Layer 8 of a small transformer language model trained on English Wikipedia (14 layers, counted from 0, width 128).
A neuron's activation on a vector x is GELU(weights . x), where the dot is the dot product.

Input weights of the MLP neurons that the questions are about. A number n stands for n times 0.008.
n8: 21 -11 10 -17 -13 19 21 9 -5 -19 -20 5 5 -5 -3 -25 40 29 -13 3 -3 24 24 -4 -11 -4 28 -10 -28 -10 6 10 -7 36 2 4 -27 -8 3 -13 25 -3 4 -20 47 -26 6 41 30 30 -32 30 41 -21 19 -7 -41 1 4 35 -11 17 8 -2 10 11 -10 -19 -35 14 -26 -4 2 -19 -7 -7 -6 12 -4 -25 -16 1 0 4 -35 -2 -27 -29 -19 20 -3 3 25 7 39 12 -11 5 20 -8 19 -16 -14 -26 -33 -14 -27 1 81 -6 13 12 -35 -16 -15 -12 0 -15 -22 8 14 28 30 -27 -7 -16 7 6
n46: 27 7 12 7 6 23 -9 10 29 -10 -32 26 27 -20 32 -29 -22 -3 -31 7 12 19 13 8 -22 -10 3 43 -32 3 31 4 28 11 6 17 -40 21 -18 12 28 0 4 -10 25 -22 -35 21 -51 13 -20 6 -19 10 6 -3 18 7 -5 29 16 -9 -4 18 23 1 35 -11 -1 -13 -25 0 5 -17 11 -16 -36 3 -11 14 28 -25 0 -21 8 -29 -17 7 -31 15 -19 -57 5 -7 4 24 22 21 24 -37 31 -29 -47 -12 -22 -12 8 -17 28 -27 12 -24 6 -18 15 -12 -19 -15 -21 -26 43 22 39 -27 7 54 10 -9
n55: 13 -5 23 -6 32 6 15 30 -1 25 17 -28 -19 3 18 -17 -15 -43 -28 4 14 -29 -24 21 -1 28 35 23 7 -4 9 8 -11 -8 -10 -1 -15 -23 -2 -10 -14 -22 30 1 7 -5 -36 18 -48 -26 -14 66 -10 -33 43 24 -10 35 8 32 -10 -19 -24 7 -20 -8 7 -32 -20 -14 -1 9 17 -16 24 -42 -54 -7 -22 32 10 -24 27 -4 -14 10 -4 -25 -28 32 1 -18 18 27 -32 -20 52 -21 0 -10 -15 -9 -41 1 8 38 32 -15 -23 30 -20 6 -31 -2 -4 -19 -43 -19 35 -31 -17 -21 19 31 -33 31 0 -70
n59: 49 3 8 2 -9 39 -20 -3 -11 15 -37 -21 2 -19 13 -12 3 17 -41 26 10 -7 38 -20 7 -18 6 21 1 24 1 4 -36 -14 -44 -9 4 13 12 32 -17 -19 -20 36 30 -32 -21 14 -5 26 -9 46 -10 -2 4 15 -28 -10 -15 0 -22 -11 12 21 12 -16 -13 -11 -32 10 9 -17 -55 -28 -1 16 -22 29 -32 -1 16 -40 26 -1 -71 31 34 -1 -9 -1 6 22 -11 31 3 49 -21 -25 -34 -5 0 20 -51 -24 9 -18 -27 -19 69 -9 -6 -46 -12 -18 24 -17 -1 -10 -21 -35 4 10 -26 -31 -23 7 -11 19
n78: -13 -2 18 -26 38 -36 -15 -57 -10 -10 -13 4 -5 -36 8 -13 8 7 6 -26 7 -7 -13 -2 -3 36 -4 7 25 8 -26 10 -11 29 -2 7 -7 16 16 -31 -5 35 20 29 17 -7 -15 6 30 -34 2 24 15 8 0 13 -14 11 -16 -26 10 23 -20 -9 -19 -17 -22 -7 7 24 -3 -7 11 11 -32 -2 -18 22 31 10 29 11 -4 0 -8 11 15 21 -7 -8 27 0 8 31 -2 -3 -1 -36 5 -13 -29 4 -13 -13 -36 -8 -34 -38 -19 1 -6 51 2 -34 6 -3 35 15 22 17 -28 15 1 -9 -15 17 -5 7
n83: 15 -56 -39 22 -25 2 39 -3 3 -38 17 -12 -25 -15 20 15 -8 -17 -8 34 -3 4 -2 2 -15 4 28 10 -10 37 -5 15 10 33 -51 -7 -21 17 -12 -7 0 -2 20 -19 46 -17 30 -22 -41 51 56 -2 -2 -28 -11 45 -31 -10 -15 -2 25 -12 -34 -15 20 27 3 -13 -30 5 -22 3 -26 -18 20 -14 -10 -36 0 -27 16 -37 3 1 -5 -5 18 -17 2 -19 -25 -23 -4 42 38 55 89 10 -11 51 45 -2 -72 -15 25 -2 -17 17 43 -9 5 -40 20 -23 4 -10 18 15 -2 -12 10 30 24 8 5 10 0 7
n94: -3 -13 -24 1 46 -1 -19 -5 5 -20 -18 6 14 -22 -58 -19 -2 14 8 17 21 -14 46 -23 -20 23 -44 7 -22 11 13 19 2 23 1 -16 -3 -3 -9 -1 -34 52 -21 5 -24 -2 -18 17 27 5 28 22 -4 -19 52 19 -38 -5 23 -35 17 -11 -11 10 34 3 -9 -34 5 40 -2 -27 3 16 36 -9 3 5 -28 -27 57 30 4 -10 -6 22 -24 -20 -13 -18 -15 46 10 15 -1 7 -21 17 17 22 48 9 -14 -23 -14 1 -17 -17 18 28 -35 -13 -23 -12 1 -6 11 6 7 9 22 -5 14 28 4 -51 15 -37
n123: 34 5 -3 -32 14 -23 -1 -33 -2 30 -15 9 -16 25 8 -4 -28 6 -8 -19 24 -6 -5 3 12 4 9 7 -5 27 -11 9 -7 -4 -15 25 -6 3 3 -9 -38 20 34 1 -12 12 23 -2 63 -7 -1 17 46 3 -7 30 15 -7 22 -31 37 15 -39 -8 10 23 -14 -46 -14 12 -19 20 11 14 4 -39 -6 -9 -13 -7 -37 34 20 5 20 -8 -10 -1 4 8 25 -33 1 5 24 -15 26 -42 1 7 -57 -7 -14 -28 1 21 22 2 14 18 -18 1 6 -18 -21 -34 -1 -53 -22 2 -1 -5 0 -17 -20 21 27 -19
n166: -1 -36 -44 -16 12 43 -35 -10 11 -10 -21 11 -28 -20 -7 21 22 -56 2 -36 38 -14 18 -18 -24 1 -29 -11 8 29 1 16 -1 15 1 18 -3 29 -22 -3 -20 -7 -37 -5 -10 17 17 40 15 1 -25 -2 -3 14 37 2 -4 51 -35 -21 -10 -30 3 -26 19 4 -18 -39 53 40 -15 -23 -16 34 36 -35 0 -8 -15 -20 9 12 29 -23 -30 -3 -27 -8 27 4 -31 42 14 5 -7 -1 3 -23 -19 -22 6 33 20 -3 -16 -69 -3 -24 8 24 -21 -6 23 10 30 -11 16 15 41 -11 -34 16 23 -17 -16 5 9 37
n190: 24 19 -1 -28 -14 -7 -15 -44 -15 -43 7 24 10 18 -9 0 19 -2 -7 -24 15 -34 3 4 -6 1 46 -18 22 -7 23 6 36 22 -28 36 -32 -29 -24 -21 -1 8 -1 1 37 -9 40 23 -40 11 21 -12 37 -12 27 45 43 27 -1 17 28 -28 10 -16 12 -5 -6 3 -40 -32 -31 -9 -15 9 27 5 6 -23 -17 1 9 -41 13 5 23 8 2 -10 -34 10 9 2 -27 -12 -23 20 5 -4 23 18 30 -37 -1 -52 14 -6 4 29 6 -9 -3 23 -11 7 -8 12 31 -26 -9 -5 19 -24 51 -11 6 4 -5 -12
n211: -39 -1 32 18 -27 -9 74 -20 50 -3 18 -16 19 20 -3 -36 -14 39 -3 -4 23 -70 -31 -22 -20 8 31 16 11 -12 -17 22 45 -9 -18 -21 28 20 -10 -7 -12 12 28 -28 37 14 -15 -47 -18 2 37 6 7 3 -25 29 5 43 -30 -16 -3 -16 -13 -10 6 35 -28 21 -3 -6 -29 -2 20 22 -3 9 -33 13 18 -7 -24 -16 29 30 -41 2 -26 -20 -36 30 10 -21 -61 7 -51 30 1 0 21 -10 -35 10 -50 2 -12 -10 -7 -3 30 15 0 23 6 -42 15 10 1 -29 -11 15 30 -7 2 -2 -41 13 32 -3
n218: -3 1 -13 14 13 17 -48 -4 -26 -47 -16 2 8 -24 -30 -30 47 2 -8 3 -14 -13 22 -37 3 -23 -29 -1 13 3 8 26 22 -3 -18 9 -2 9 5 -14 9 8 -3 -4 5 -39 4 28 3 3 7 22 10 1 -1 6 2 34 1 7 -1 1 2 -32 -37 10 0 -13 9 10 -16 2 -14 17 -17 -23 -18 18 -15 -5 25 -2 13 -10 17 -5 -25 7 5 43 -2 21 -9 11 34 -22 2 -6 -9 -6 -23 6 25 9 -6 8 30 -28 10 18 -11 8 10 -27 -10 -22 31 21 29 6 -2 -3 19 12 -18 -2 11 -23
n249: 2 6 -12 28 25 16 9 -28 21 -9 -14 -27 -10 14 -2 -13 13 14 -15 15 -49 -20 39 21 -2 -9 -38 15 -10 -16 -15 4 -6 -17 -1 -18 -5 9 -4 18 12 -5 21 -9 21 -32 36 -10 32 7 16 37 -5 -36 11 48 29 10 7 20 -19 -20 3 -21 -1 11 -13 8 20 56 -6 5 1 15 -1 -5 9 3 -10 -29 41 -43 0 -12 -13 -4 -61 -12 -22 35 27 21 -20 -4 2 -10 10 -12 15 -3 20 -22 -3 5 30 21 8 15 -20 -16 19 -2 -29 -25 6 -21 9 -16 -4 -8 -6 -1 14 -5 -4 -9 7 3
n295: 49 1 26 -40 12 10 29 8 -9 41 48 -27 -25 12 -16 -14 -20 -28 -10 -6 -19 -12 43 21 -2 38 34 2 -30 27 7 4 -4 9 -10 11 -25 11 -10 39 19 -19 11 19 16 1 40 -15 -15 18 1 1 17 12 47 -6 39 -36 -5 11 -18 17 -12 18 -13 5 -40 -41 -26 -2 1 -6 -29 -53 38 -5 -8 -13 -8 16 -9 -7 14 7 2 11 17 -26 -33 18 -9 -20 -34 29 -13 32 27 14 1 -5 10 -16 -8 -17 -32 -17 -26 7 44 28 18 -3 -15 -1 18 -17 -30 -5 -52 -23 -50 58 -16 -10 -40 15 3 -58
n297: 23 -34 -17 -11 34 -15 -14 8 -14 37 -7 3 13 -13 -18 -10 21 10 -6 21 -14 36 12 35 -2 23 -20 9 -22 19 21 6 -1 -40 -9 18 -12 -12 12 31 3 11 1 -18 9 -1 -40 36 -18 17 8 6 -27 -30 -16 11 -27 42 16 3 5 42 -39 -10 30 -28 -24 11 7 -4 -7 3 21 -38 15 -20 18 -20 -7 13 27 -88 25 -12 -5 24 -13 -6 -9 18 -8 -11 -4 59 -26 24 2 -5 1 23 -9 31 18 -30 -18 -28 58 -1 10 -8 16 -7 0 -30 2 7 -20 -15 -40 -7 5 19 3 -6 -26 11 27 -4
n303: 42 -14 -19 -7 40 -15 24 -15 -5 -2 7 15 17 4 42 -5 -19 -17 -16 53 -1 -45 28 42 -12 -6 -5 11 8 -1 16 7 -30 23 -22 -27 -16 -27 14 -25 28 -21 1 -11 4 -5 14 -17 23 -14 11 -32 27 -35 -11 2 31 -5 7 24 -25 19 -14 10 -28 -11 14 -11 25 11 8 -5 -12 10 9 4 -7 9 47 15 -28 -19 4 4 24 17 -13 -18 -27 -8 -17 -29 -30 22 -20 10 29 39 35 51 1 -48 3 -36 -28 -24 -38 -1 25 12 33 -8 -37 -1 -23 -29 -19 23 -27 -25 27 16 19 36 11 4 -7 -25
n319: 32 -37 -41 -15 20 -19 -43 -13 -12 -28 23 25 -5 22 -13 -15 -10 8 -12 9 -13 8 8 2 -18 -35 -8 -6 -15 3 18 18 14 -7 -5 18 -12 -24 -19 19 -24 -20 -1 39 -6 14 24 -3 30 13 14 -6 40 -26 3 35 11 39 7 -16 -14 17 -58 -1 60 -22 -27 18 36 15 9 -43 8 7 -10 5 -9 9 1 -12 -13 51 6 8 -20 -26 4 -23 8 4 -13 -39 -2 4 -15 -24 -11 -15 6 6 9 2 -8 -5 -10 19 3 -3 18 6 -18 -10 10 -5 -11 -8 -7 16 13 8 -12 6 -15 42 -44 -39 27 -21
n336: -5 11 41 38 63 5 -30 -17 -7 29 -4 -43 -4 -17 -14 -94 26 37 -8 40 18 -7 -31 8 -22 10 -25 39 -20 11 10 2 7 -31 -33 -22 38 -37 -9 47 -39 17 20 71 25 -7 10 23 -9 0 2 7 6 8 -29 -6 -15 34 -27 5 6 26 -13 -7 27 -8 -11 -11 30 -3 13 -10 -13 -7 5 22 -14 28 9 3 20 -1 7 -14 -22 -20 -10 3 8 2 6 -3 -41 -9 7 -33 -16 -2 -41 -14 2 7 -22 -1 13 -22 59 -43 25 31 -4 -14 9 -35 18 -13 42 -13 -26 2 -45 24 12 10 1 5 -1 8
n413: -8 5 3 17 -10 3 -39 -8 -9 -3 -37 -4 24 17 13 26 16 23 -2 -47 -12 28 3 23 -1 49 6 -18 24 -9 -33 17 37 36 -21 46 -18 66 -10 17 9 35 -35 -14 7 15 -38 -2 -55 12 10 7 28 24 30 38 23 7 -30 -2 4 -11 -28 10 -23 44 -2 2 -8 3 -51 7 -9 -5 -54 1 -30 -18 -14 -6 5 11 14 -10 -30 0 12 -1 -13 -5 47 48 -23 12 -54 -28 -13 -35 6 -43 -23 -28 -18 -34 -13 -4 -17 12 -16 -18 12 -21 -8 -15 28 -19 15 -3 -5 -24 -22 8 26 4 -12 45 34 19
n423: 27 -7 -1 -17 17 18 29 41 19 -2 9 -5 -42 -10 26 -25 -32 15 -7 -8 31 3 1 26 -7 -12 15 -12 2 3 -7 13 21 -33 -25 -37 9 -13 6 -6 6 -26 -4 -6 14 -48 9 1 -18 20 -2 52 -7 -46 22 18 -20 -13 7 36 -18 50 9 7 -15 -49 -1 27 30 0 -17 -38 -1 -20 7 -4 -16 -37 11 5 -8 2 12 6 -2 -7 -38 0 -13 -22 21 -37 -1 1 -5 -3 23 23 8 30 7 -64 -18 -10 2 20 31 18 12 -16 -16 69 -5 -11 -19 -2 -8 -1 -33 30 -2 -1 -2 5 -24 5 -7 -7
n434: 26 2 21 -21 10 9 42 21 -20 16 -28 -44 16 22 30 -1 -9 -1 -18 -20 32 -11 -30 7 -11 -2 48 20 11 14 -4 1 -1 4 -26 -17 1 -23 -1 -12 -15 -33 6 9 1 22 41 5 37 21 -33 12 -27 -28 -11 6 27 7 18 3 2 8 -5 21 2 -20 6 -42 -25 27 -24 5 -2 -29 14 -49 6 -14 -19 21 -51 25 14 -17 6 17 14 -19 -7 -3 13 -20 -6 12 11 50 48 6 -10 42 -12 0 -9 -9 -13 11 3 34 -5 -27 15 1 -20 -17 -26 4 -25 -20 -35 19 -22 26 20 -29 -28 0 14 -1
n469: -17 7 24 -52 -5 37 3 -24 8 45 5 19 -34 -2 -4 -28 20 33 -23 -16 2 -18 -12 11 -6 2 -18 25 31 7 47 11 -1 -5 -11 26 -15 -24 13 30 -9 -10 44 -32 23 4 4 40 20 16 -32 19 -5 -28 17 5 -8 35 -35 -21 5 23 7 -44 8 34 -11 22 -13 -23 -2 5 2 -11 3 -52 -18 24 -47 10 3 -26 35 7 4 -5 -85 -22 -56 9 15 -22 19 20 -10 0 65 10 17 -24 15 -39 -19 7 -30 -5 6 -12 5 6 -15 -14 -6 -21 -4 18 -10 -39 -6 -33 8 14 -8 -5 -28 -30 56 -41
n480: 6 -23 -35 8 17 25 -28 -9 -11 -20 -30 16 19 6 -2 -2 21 -1 -4 -7 -4 2 24 -28 -16 9 -1 26 -44 -34 19 13 20 32 -3 15 13 7 -2 -26 18 24 -23 12 -32 31 -13 26 27 -6 12 14 18 16 16 10 -17 1 -30 -17 4 3 -8 4 23 -10 -10 -19 -21 35 10 -3 -8 23 -49 25 -8 11 16 -29 26 36 -10 -23 11 0 12 -6 -8 40 -6 39 -17 43 19 2 -18 -24 -15 10 -4 10 -42 -5 -1 -21 1 -23 -15 -14 -19 14 18 -2 15 -44 5 29 30 27 -36 -10 -21 -36 12 13 5 1
n485: 11 -21 18 -6 3 26 25 -11 42 5 61 6 -18 0 -9 -27 -15 14 -1 -7 -10 -11 42 8 -22 -10 4 16 -9 -17 14 6 30 -26 -13 -24 -22 6 -8 9 6 -21 -1 18 -40 -1 -16 27 -15 14 -22 -8 34 40 7 32 28 0 -49 -14 7 20 -41 -8 23 4 -28 -8 -21 -20 -18 -2 -23 -13 -1 -1 -8 13 -1 -21 -27 8 12 12 -53 -51 -30 -23 24 -12 -19 -2 25 -8 18 10 10 12 14 -1 27 -14 -13 9 -12 5 16 -9 10 60 1 24 -28 12 40 -4 18 2 10 -35 18 35 -1 4 -41 4 31 13
n494: 16 -7 -41 -13 -1 -21 4 -15 1 41 39 -29 -39 36 13 0 12 11 -13 -15 -2 14 -1 45 4 21 -57 -26 23 16 -30 21 5 -24 1 39 12 -2 0 29 12 -36 -33 -3 6 17 28 26 28 0 23 -18 -11 -29 -11 3 1 49 8 45 29 -16 14 -17 -11 -44 20 -7 10 18 -38 -20 -28 22 -24 -31 6 -21 -5 10 41 15 17 -2 2 -11 3 4 14 -28 44 -34 27 16 6 6 5 -33 -28 31 1 -10 13 -12 0 -10 27 5 22 6 -43 -15 -6 -21 -20 -9 -14 -15 -51 12 -18 -23 26 26 -21 -11 6 22
n509: 13 -12 4 -14 -3 -29 -12 14 -13 -34 -23 -41 -22 49 -13 9 5 -9 -33 13 15 -8 -55 14 -3 8 14 10 19 14 -23 10 2 2 4 -11 -11 -6 -6 -12 6 -1 15 -13 -21 16 -34 -36 -12 -33 19 2 44 16 -9 8 29 0 32 11 11 21 13 -12 -36 -34 5 6 12 35 -23 6 -3 3 6 5 -17 -10 -3 -19 26 -17 -2 -5 7 2 -6 26 -24 20 18 1 -20 -10 -9 6 1 20 -13 17 -32 -42 -22 -1 -4 12 -12 5 6 -21 1 -24 -17 6 -1 -12 6 24 -13 23 -21 16 -11 -2 6 43 2 40
n510: 15 39 -50 32 -25 -10 -7 17 -25 28 23 -1 -11 1 -22 11 6 13 -47 -11 13 3 13 30 6 -17 16 -4 25 -27 -36 27 19 28 -23 21 -10 26 -6 15 -34 -20 4 -4 -14 -10 25 -35 -50 9 2 -30 -1 5 7 -7 -12 -12 29 6 -9 16 -5 5 -24 10 11 -3 -10 -17 3 -13 -25 -29 3 -18 -3 -33 3 13 20 9 20 2 -10 13 -33 7 3 25 -11 -40 19 1 -7 65 26 10 2 34 22 -16 -11 -23 -35 19 11 18 17 -11 5 17 -17 -28 -17 3 25 -2 -58 -30 22 -9 -3 -29 0 8 21 -16

Each question shows a token from some text and the vector x that enters the MLP there. A number n stands for n times 0.043.

" |": 9 6 4 -8 2 -1 -4 1 -8 18 3 13 3 14 -8 3 5 16 6 -9 -13 8 20 12 69 0 -4 -1 10 -7 2 -48 4 4 3 13 -19 -7 0 4 -8 2 18 5 -15 17 13 7 15 15 -6 14 17 -5 7 -8 5 -13 38 3 -9 2 12 4 21 0 9 -3 4 -1 20 6 4 3 15 7 15 -1 -5 -12 5 10 -16 5 2 -3 -6 -4 15 -5 -1 10 -3 -13 5 4 -5 14 10 24 6 12 17 14 8 19 12 -5 3 6 10 -8 -3 -13 -14 -6 3 -10 11 0 5 -1 -16 1 2 -13 -28 3
The neuron with the highest activation: n123

"z": 1 -6 7 -23 -3 -3 16 -3 -3 -11 -13 -2 15 2 -13 -1 -7 -2 26 -1 -12 15 7 4 33 8 13 1 -5 -6 -11 -27 8 3 -12 13 4 2 0 -23 20 -16 17 11 6 12 7 0 -3 -1 -2 -2 18 18 14 -11 -7 -23 5 8 0 5 26 -7 -17 -11 11 -18 13 6 28 19 -1 -2 25 31 3 -4 -19 -19 12 -8 -13 11 3 -8 10 20 -17 -2 9 16 -24 -10 14 -7 30 14 3 19 8 -2 16 23 5 4 13 6 -13 3 11 0 4 -11 4 -9 13 11 9 8 2 -4 -6 3 43 -25 -25 24
Which neuron fires most, and how strongly? n509, at about 1.5

"3": 3 12 -6 -7 3 3 -4 -6 -7 8 -13 8 10 7 15 16 10 -6 15 -13 -33 6 16 25 12 -15 -1 4 -19 -6 -1 -41 -7 8 19 13 -24 -16 0 1 30 3 13 16 -12 1 7 -3 1 26 -10 -3 20 -9 -11 1 8 3 19 13 5 -2 0 18 8 -9 5 8 6 -5 11 14 22 11 8 18 -1 -2 1 -2 13 4 -12 12 23 -18 -6 25 3 1 3 4 14 -1 4 -5 -4 50 -4 19 8 5 13 23 2 3 8 -19 16 1 9 11 -2 -21 -11 7 -5 -22 8 0 6 10 -16 -9 28 25 -32 12
Which two neurons fire most, strongest first? n46, n303

"\n": 9 4 7 -2 -5 20 -6 -7 -9 8 -3 16 8 14 -9 11 -1 4 1 -11 -15 3 23 14 45 -4 6 -2 22 2 -4 -71 5 7 -2 16 -15 8 0 26 -3 -1 20 -2 -14 10 12 -12 10 35 -6 5 13 -1 -2 -33 6 4 -13 -3 13 -16 21 -3 13 -5 14 1 10 -22 17 11 -10 8 9 11 13 7 -9 0 2 1 -17 13 4 24 -4 1 15 -7 21 8 11 -25 13 -2 21 11 4 26 7 6 29 49 11 5 6 -18 -3 -2 7 -39 -6 -7 -8 16 7 -20 15 -8 13 -6 -6 5 4 -1 -15 8
The neuron with the highest activation: n469

"0": -13 3 -3 -20 7 6 5 10 13 3 -4 2 12 -1 -11 27 23 -1 23 2 -23 20 -11 8 11 11 -20 15 -14 -2 -15 -66 5 0 13 8 4 -37 0 -14 23 2 7 13 1 -9 1 8 22 8 -10 -5 15 -7 -1 7 -16 7 6 14 8 3 10 12 13 -11 4 14 -10 5 -2 28 40 7 9 9 12 6 4 11 19 -4 -19 19 29 16 10 23 18 -9 8 2 14 -4 0 -22 -17 39 -2 17 4 6 0 5 1 8 15 -7 -24 -2 -7 16 3 -6 -5 2 -8 -9 3 25 -13 1 3 -2 33 3 -12 -7
Which neuron fires most, and how strongly? n297, at about 0.5

"ous": -15 -7 3 -8 17 15 -2 -8 8 16 -7 -5 27 2 -8 29 8 15 33 -4 -5 4 24 2 12 17 -3 6 0 8 -9 -52 6 13 16 -9 6 -3 0 -6 -7 1 12 7 -3 11 -1 16 -5 9 6 -8 11 7 8 -16 -1 -12 6 4 -4 8 10 -4 -17 -7 6 -11 -7 8 25 -4 32 22 12 24 18 26 3 -32 9 6 -11 15 -4 -1 4 10 0 -13 -4 -14 17 -13 6 -26 -8 19 1 -1 15 12 10 6 6 11 6 8 -20 15 -8 -4 -5 -16 5 -4 2 1 42 8 10 8 -10 16 14 -17 -25 3
The neuron with the highest activation: n94

"2": -4 7 -2 -9 -1 2 5 -4 -7 -2 4 16 10 8 3 17 18 12 15 -7 -31 8 4 2 8 -20 -9 4 -19 -1 5 -56 -8 17 26 2 -6 8 0 12 36 -4 15 11 -1 4 14 14 27 35 -13 13 10 -8 0 1 -4 -14 7 6 6 15 -8 12 26 -15 5 6 -3 -1 23 -5 28 11 14 3 21 -1 -4 -1 11 7 -14 2 19 -7 3 19 13 -2 3 -2 17 -3 13 -2 -6 29 2 20 -1 9 12 9 18 7 8 -17 9 14 -11 -2 2 -17 -14 -7 -12 -15 18 15 12 4 -17 -3 8 -7 -37 6
Which neuron fires most, and how strongly? n8, at about 1.2

"urn": 8 -2 5 9 -3 10 26 -7 9 7 -5 13 19 11 4 17 7 14 42 -6 -6 12 -2 8 25 -8 -7 4 -14 -8 -7 -39 -9 8 16 -6 -10 -12 0 -10 -5 13 7 -12 -7 -1 2 -6 -2 10 3 -12 14 10 -10 -27 9 9 10 -3 5 3 -2 14 -1 -3 9 4 -13 6 12 -1 -8 26 21 12 -5 0 16 -31 21 -6 -10 -5 4 -11 -25 9 8 -30 1 14 7 4 -4 -6 10 12 12 8 14 12 26 6 18 -7 11 17 6 -9 16 -13 -4 -9 8 5 -7 -12 9 1 9 2 17 7 35 12 -7 11
Which neuron fires most, and how strongly? n249, at about 0.53

" play": 17 19 11 -9 16 9 11 -9 25 7 3 -8 6 0 -5 -7 -9 7 17 -22 0 5 -2 5 43 1 17 -17 -7 3 7 -62 16 15 9 17 -28 -5 0 -10 -10 7 15 -6 -6 8 28 -11 6 8 8 14 10 -13 10 15 10 -30 0 -6 -7 -3 6 14 -11 -9 7 7 -9 -13 2 31 25 -4 2 28 4 10 4 -1 5 9 -11 24 8 -18 -7 20 0 -22 25 2 19 3 -19 -30 -16 1 -19 -2 -3 13 34 21 13 -7 9 0 -3 15 1 5 -28 -11 10 20 1 -9 -17 16 14 -11 3 -4 18 29 -13 19
Which two neurons fire most, strongest first? n123, n190

" the": 12 12 2 -11 7 6 9 5 7 16 20 -1 6 -10 17 8 21 -6 21 -8 -11 -8 9 7 80 6 0 -3 8 1 -6 -72 9 -20 10 16 -10 -40 0 5 -2 -18 4 5 6 -14 0 -4 -1 33 -9 18 7 10 18 15 -8 -9 -1 7 -6 -1 0 15 8 -7 7 1 -13 6 12 28 13 8 7 30 11 22 -8 4 6 -8 -12 21 -11 15 4 26 -2 -15 -9 -8 18 -6 -4 4 0 14 6 12 12 26 17 14 -2 -1 7 -6 -7 4 -11 -7 -1 -3 5 3 3 -15 8 -20 -6 5 -20 4 -3 15 -24 -3
Which three neurons fire most, strongest first? n59, n295, n55

" Dem": -9 -2 33 12 11 0 -8 -6 -1 14 4 15 27 -8 -9 24 -1 -27 12 -11 -31 -3 -8 -1 24 3 -2 -14 9 -4 -6 -23 -3 -2 12 5 4 -15 0 17 16 12 -3 9 -2 0 2 -3 -23 11 6 17 13 10 18 -19 -5 -28 10 16 9 22 8 -20 5 -5 12 4 10 -10 22 25 19 -13 4 20 -16 8 -4 -9 4 14 -11 23 -5 -17 9 -2 -16 -17 -14 -4 -3 -8 18 -22 -19 31 3 -1 19 36 2 30 16 10 5 -1 7 -6 -2 -1 -3 -13 6 4 8 3 12 -10 8 15 -6 7 31 12 -20 10
The neuron with the highest activation: n336

"|": 7 12 8 -3 -9 19 15 2 -12 14 1 8 7 -7 3 12 2 -3 19 -7 -1 10 8 2 92 -10 3 3 6 -7 -4 -58 7 13 -11 5 5 3 0 -14 1 -4 21 -8 -14 1 13 9 -7 25 -6 2 8 -8 15 -30 -4 -4 15 3 7 2 24 -15 -2 8 17 -13 -1 -8 21 20 -2 5 16 3 12 18 -9 -8 3 6 -13 15 -4 -3 -9 -16 -5 1 9 -2 31 -10 7 2 19 14 12 17 9 11 8 17 10 22 5 5 2 10 1 -13 -6 -19 -8 3 3 -10 -5 0 0 -7 9 -8 12 13 -14 9
Which neuron fires most, and how strongly? n510, at about 1.2

".": 11 -4 0 -18 -4 6 -10 2 -7 16 22 20 14 18 -9 8 11 14 18 -8 -18 -10 17 12 31 -4 12 11 -4 -2 -10 -77 -4 5 18 10 0 -6 0 24 -5 24 3 12 -16 3 13 -4 12 21 -2 10 8 -7 -8 -3 9 1 27 -11 2 -22 3 -3 7 -9 15 17 18 -10 23 -25 -14 7 16 31 4 -4 1 3 7 20 -16 10 10 -3 9 8 17 -9 6 -6 10 -12 1 -13 -22 36 18 13 7 -1 24 26 -1 -2 3 -1 22 3 0 -14 -2 -5 -8 -3 -4 -2 5 2 14 -9 -16 11 10 -23 -21 3
Which two neurons fire most, strongest first? n319, n94

" and": 7 18 19 10 -5 17 -3 -2 12 16 -27 -9 9 19 2 4 5 -18 14 -9 -25 7 6 -5 42 -3 1 4 14 11 8 -83 -3 4 -5 12 -6 -11 0 27 -10 4 23 28 17 -15 -1 9 -12 6 -29 9 -13 9 -1 -4 -2 -10 22 14 9 -4 26 6 -6 -14 12 1 9 -3 -2 28 4 3 14 20 -10 -1 0 -2 -5 15 -10 19 -9 8 4 31 -4 9 6 9 11 -8 -14 -4 8 10 -11 16 21 0 -1 19 11 6 6 0 7 0 9 -15 -17 2 5 -8 -4 2 8 -6 -11 -7 -20 -9 6 19 -36 7
Which two neurons fire most, strongest first? n59, n336

" votes": -10 4 22 17 33 2 17 4 3 22 2 1 18 -4 7 15 -7 -2 16 -10 -6 0 -2 5 39 25 19 3 -5 -20 -9 -51 -6 13 16 -1 -14 -8 0 13 1 -5 6 -3 -22 11 9 -6 -1 0 20 -21 16 5 20 -19 3 5 13 19 1 21 24 30 -21 -3 9 10 10 -19 14 19 7 9 16 34 -4 -2 -9 -20 8 -3 -17 9 13 -15 2 9 -20 -12 6 -13 9 -8 1 -32 -7 -27 -5 1 7 -3 2 19 3 -3 6 2 1 1 -1 41 1 -9 8 -5 -13 -4 1 9 10 9 1 1 21 -10 -26 25
Which two neurons fire most, strongest first? n423, n509

"pe": -9 16 21 6 15 8 -2 3 0 2 -17 24 21 13 -16 22 25 8 28 -12 -40 -2 -21 14 45 -12 -8 -3 -9 -6 -6 -46 2 21 0 0 7 -18 0 -2 12 10 -14 -3 -9 6 16 -12 2 25 -7 14 21 2 -3 -19 -14 -14 1 7 16 5 0 8 25 -2 15 13 -3 7 6 20 5 -5 -6 35 -16 3 2 -10 5 9 -19 20 -5 -7 -7 0 40 15 7 23 -10 3 -2 12 -6 6 -12 4 26 2 43 5 2 -6 3 -9 -20 -1 7 7 13 -3 2 -10 6 -4 13 0 2 -4 -4 -4 13 13 -19 33
The neuron with the highest activation: n480

"7": -10 7 3 -12 1 9 -6 4 1 2 -3 9 10 12 -7 11 16 -3 18 -15 -9 12 9 6 7 15 3 1 -27 -3 17 -60 0 18 31 20 -15 -33 0 -6 19 1 9 11 -3 2 7 6 19 19 -9 6 25 4 -7 29 -11 6 13 -3 11 -9 -3 23 26 -8 8 30 -2 -4 0 18 18 1 27 6 11 13 2 4 6 -1 -19 20 27 -2 -4 15 10 -2 -11 -7 9 0 4 -2 0 37 4 5 6 1 14 5 15 -13 11 5 -4 -4 -18 -3 -5 1 -8 -6 -1 -14 4 12 -2 2 -7 3 9 13 -18 -5
The neuron with the highest activation: n190

"5": 2 0 15 -10 -5 6 22 5 1 7 -9 -1 12 4 8 8 5 -9 34 -14 -29 15 5 -3 11 -6 4 -8 -25 -15 -1 -43 -8 17 21 2 -16 1 0 -3 28 -9 12 14 -5 2 3 -7 -4 28 -4 -2 24 -4 -11 0 7 -18 17 4 9 -5 2 19 7 -1 14 22 6 0 16 16 -9 13 23 16 -10 0 -3 -5 6 0 -9 12 24 -6 2 5 -23 -15 -4 -18 14 -4 19 7 16 49 13 15 6 -3 3 12 3 3 9 5 19 5 7 8 -3 -19 -9 4 -10 -17 -11 14 18 9 -17 -8 33 20 -32 6
Which two neurons fire most, strongest first? n46, n303